Layer 7 of a small transformer language model trained on English Wikipedia (11 layers, counted from 0, width 128).
Take only the direct path to the model's output, skipping the later layers: a vector added to the residual stream pushes a token's score in proportion to its dot product with that token's output vector.

Output vectors of the tokens that the questions are about. A number n stands for (n - 500) times 0.0023.
"de": 471 460 217 502 277 320 710 492 580 671 334 575 600 630 324 492 541 434 512 551 599 582 629 561 388 666 504 361 508 619 441 574 481 339 714 241 496 669 677 542 733 434 635 474 660 606 421 434 714 503 550 566 508 407 215 275 474 421 654 512 692 706 560 598 462 434 301 297 504 615 553 466 492 426 341 337 478 431 511 623 239 787 735 253 328 588 398 549 534 455 500 463 437 279 558 198 212 598 609 601 387 358 548 466 490 557 606 439 547 667 533 533 380 641 362 735 435 477 285 500 530 663 582 484 513 561 532 560
" family": 514 437 674 493 670 400 421 591 428 554 524 588 362 397 745 668 660 527 514 294 795 391 473 510 703 720 511 615 510 324 446 620 688 423 465 611 468 566 573 531 390 418 422 654 506 629 660 630 421 553 498 502 381 590 627 753 751 423 248 329 329 424 675 502 480 435 378 691 518 391 596 354 422 400 392 435 760 359 613 362 390 413 498 625 302 477 411 120 486 584 521 556 490 498 348 509 421 328 273 513 528 315 455 392 543 646 534 429 495 586 516 543 408 601 343 457 663 532 361 446 325 536 524 767 562 502 413 512
" someone": 646 650 745 456 640 643 336 611 556 660 379 735 426 543 408 536 512 448 525 629 483 386 504 438 479 450 669 465 625 358 646 496 569 818 430 766 725 421 503 705 658 302 470 598 498 181 327 570 533 249 355 619 373 410 661 399 429 458 308 565 514 312 634 590 569 495 596 829 179 320 609 346 384 493 808 483 700 337 579 218 583 479 517 509 266 591 546 361 717 280 316 497 550 712 562 424 511 647 300 433 347 418 360 433 558 798 464 312 221 522 643 613 294 538 285 601 459 879 521 467 288 351 480 387 357 678 494 458
" sides": 461 615 539 454 438 545 575 402 680 621 687 458 704 660 396 517 563 483 227 487 333 405 719 481 431 532 650 466 646 509 581 681 522 318 579 800 421 640 408 504 479 262 26 642 419 357 479 496 535 508 714 612 489 617 541 518 442 532 471 439 785 487 497 267 529 494 435 643 415 252 678 389 677 276 611 528 694 297 797 424 541 533 619 537 875 587 554 373 749 404 285 563 539 420 531 426 350 461 273 689 453 365 359 593 246 385 395 467 283 693 454 438 439 430 530 521 293 694 716 431 465 691 422 411 416 271 619 326
" basis": 522 139 511 463 655 288 372 607 426 634 614 412 488 602 312 624 596 663 588 578 561 588 388 544 562 383 659 598 387 431 238 668 331 347 463 659 339 664 671 731 434 363 248 551 364 259 400 609 628 263 473 525 399 386 531 529 591 430 358 601 542 483 308 463 448 370 661 367 341 521 353 477 745 94 637 743 500 559 646 359 438 659 651 354 704 658 449 352 418 389 474 790 391 474 303 474 455 488 335 616 456 510 180 644 509 636 813 466 459 655 256 723 338 426 229 748 422 618 819 479 352 539 624 628 754 656 783 540
" fiction": 686 432 514 459 608 540 687 633 471 501 602 615 260 632 470 496 574 710 511 556 715 463 540 272 705 443 594 742 258 349 543 250 606 500 160 435 514 497 735 513 580 428 422 590 420 421 321 358 563 254 744 794 146 632 716 764 628 386 544 247 559 476 409 564 558 449 588 736 690 432 323 591 558 336 662 495 507 400 556 429 499 542 825 745 630 507 704 442 550 371 475 704 304 621 428 154 360 376 341 550 437 450 377 496 493 689 367 382 487 446 301 511 515 520 357 464 314 639 562 543 414 356 485 311 567 265 537 521
"ū": 619 386 557 489 562 671 501 530 722 628 502 517 447 480 237 545 669 583 548 438 649 404 502 497 570 636 471 445 373 485 436 453 359 426 629 586 388 598 459 622 309 604 414 640 464 486 371 421 476 564 418 432 528 639 460 304 420 596 345 523 510 330 535 511 133 560 441 607 338 560 565 396 591 523 635 571 684 466 815 249 441 478 724 375 667 744 415 479 672 491 107 498 486 586 343 466 490 307 331 813 252 494 426 602 352 453 373 310 642 553 404 552 670 442 507 413 429 731 651 560 594 245 692 595 454 684 507 449
" of": 485 546 423 536 412 354 745 372 436 581 600 518 534 436 577 392 585 393 514 294 640 332 424 722 425 836 251 242 737 375 369 495 430 552 514 417 397 470 461 346 302 396 598 338 480 576 618 685 499 634 446 491 492 565 738 702 711 700 634 657 600 462 477 379 541 339 507 397 875 507 526 430 381 389 458 581 371 301 458 667 585 370 531 614 582 434 530 635 357 381 583 705 431 448 577 436 395 418 315 366 604 805 635 641 339 622 427 507 352 396 491 413 529 680 366 447 606 433 446 525 470 647 519 717 365 302 368 579

Each question shows what one neuron of this layer's MLP adds at an activation of 1. A number n stands for (n - 500) times 0.00044.

n471: 584 609 527 342 351 544 462 388 417 480 477 410 639 378 550 456 455 640 688 618 392 494 457 363 536 590 521 649 536 473 407 588 597 724 492 535 434 634 452 508 560 589 543 533 514 441 500 345 428 569 641 558 503 627 535 382 472 450 562 592 517 552 469 406 612 300 482 609 471 579 489 442 260 571 491 366 643 571 546 467 284 466 534 442 401 497 484 486 503 474 464 544 527 630 447 369 590 543 343 337 699 545 545 474 467 460 631 684 483 481 626 577 388 451 557 524 581 511 497 526 508 514 240 495 556 408 543 429
Which of these tokens does it push up most? " someone"

n135: 637 571 477 149 478 535 474 509 409 542 390 473 417 422 571 353 610 464 545 585 568 426 312 523 714 415 550 371 465 596 377 273 509 486 573 432 497 314 579 520 436 648 392 541 581 540 479 417 574 405 306 631 413 405 403 555 330 521 544 664 426 522 503 542 619 503 500 642 511 646 545 392 518 611 434 402 445 593 643 513 537 605 549 514 476 381 628 375 388 310 552 619 806 584 583 572 534 506 433 358 483 505 612 396 570 443 628 440 393 432 448 536 531 456 529 475 611 494 671 515 517 515 532 503 422 509 675 348
Which two tokens does it push up most, strongest first? " someone", " fiction"

n227: 529 436 384 384 466 377 585 500 560 471 619 623 468 464 669 543 522 582 395 449 522 569 367 472 412 511 549 561 733 559 317 514 441 511 638 431 506 572 730 387 608 539 500 446 419 536 523 527 295 408 473 743 352 635 406 543 578 544 596 489 555 617 487 587 611 437 640 643 677 602 517 486 610 480 515 582 483 371 516 416 479 540 615 585 505 399 435 679 444 519 607 524 644 407 444 537 500 421 644 585 396 534 577 503 466 489 454 553 512 448 528 473 497 423 492 356 401 280 401 370 354 597 583 534 450 321 303 350
Which two tokens does it push up most, strongest first? " of", " fiction"

n311: 427 348 564 358 612 500 540 439 367 408 509 414 626 393 459 572 589 438 365 526 528 482 545 280 434 427 393 562 647 625 558 480 565 372 609 512 381 385 482 486 512 454 416 578 357 308 406 522 421 715 325 721 583 462 615 511 561 524 573 559 477 489 457 533 497 561 486 497 489 550 609 707 371 578 562 511 517 350 583 579 461 709 395 392 422 599 480 459 477 630 387 421 474 608 434 443 478 497 409 491 429 466 551 334 549 486 734 421 464 342 650 457 708 529 400 516 647 606 380 413 565 615 326 454 432 520 570 508
Which of these tokens does it push up most? " someone"

n409: 568 466 671 317 356 389 253 630 631 534 447 562 395 404 681 617 559 517 533 443 632 689 613 667 460 423 653 671 403 460 754 453 438 622 239 423 477 445 545 649 297 714 630 631 521 595 585 487 459 500 514 319 606 456 490 566 473 541 431 643 544 357 422 386 685 429 601 565 571 325 500 419 408 570 356 395 362 420 726 433 612 528 462 449 485 472 302 635 471 478 572 355 759 477 366 497 362 313 525 411 568 433 386 524 597 532 402 438 479 372 458 394 685 577 592 582 619 527 437 663 533 587 374 526 471 635 465 469
Which of these tokens does it push up most? " family"

n107: 455 679 476 564 514 479 524 372 384 462 477 687 515 590 494 289 346 503 619 606 280 414 409 432 674 371 599 419 512 575 533 491 617 561 548 426 412 334 639 479 612 644 482 454 426 363 438 400 346 448 615 581 599 672 435 358 407 602 253 463 494 613 463 538 598 632 684 491 606 468 432 468 392 451 356 520 661 456 632 391 474 600 415 512 418 519 512 475 637 725 386 468 539 542 510 443 441 578 288 438 279 528 472 579 537 491 549 580 623 439 699 449 452 439 434 379 562 370 578 560 521 442 330 506 533 315 373 458
Which of these tokens does it push up most? " someone"

n427: 814 414 532 314 482 356 481 654 492 432 523 455 625 596 665 544 488 365 688 486 574 365 604 452 250 473 542 466 445 446 580 492 495 474 457 291 489 420 642 495 489 470 455 500 387 495 564 613 547 362 580 386 545 439 348 346 489 522 451 497 539 401 556 688 505 550 448 495 415 589 511 550 556 489 630 503 562 365 518 565 650 433 583 447 581 680 489 302 513 505 505 598 396 430 438 557 452 535 445 455 376 628 426 454 459 382 480 342 600 445 441 592 526 618 454 532 397 402 457 514 519 549 470 473 632 378 466 538
Pushed down most: " of"

n258: 451 442 497 735 486 426 531 471 212 519 439 570 355 603 558 497 491 399 579 469 525 407 533 526 440 482 331 586 273 601 510 534 487 573 578 470 374 452 573 572 409 459 525 421 550 472 495 380 643 403 678 558 347 487 604 505 532 652 463 456 405 667 439 602 601 561 564 386 520 402 465 538 535 604 317 380 490 581 572 500 401 471 413 545 546 557 570 487 645 534 612 532 381 387 704 422 495 515 602 471 603 586 532 582 573 401 566 416 446 558 541 432 519 513 467 621 457 622 485 533 384 531 663 515 587 519 421 495
Pushed down most: "ū"

n460: 641 482 494 432 500 482 582 418 467 431 571 494 604 461 537 652 530 457 540 539 520 548 429 432 421 529 590 376 452 668 621 485 309 713 524 356 673 541 409 335 515 452 541 524 609 272 346 540 377 387 475 529 480 433 688 352 463 519 381 689 613 448 458 500 643 724 600 512 603 394 410 509 401 424 520 593 488 295 678 525 474 449 459 515 542 506 401 497 476 634 596 560 397 351 549 326 430 593 486 541 509 467 506 513 518 600 248 724 680 629 485 704 465 355 518 425 395 515 293 509 485 452 516 545 358 512 465 483
Pushed down most: " family"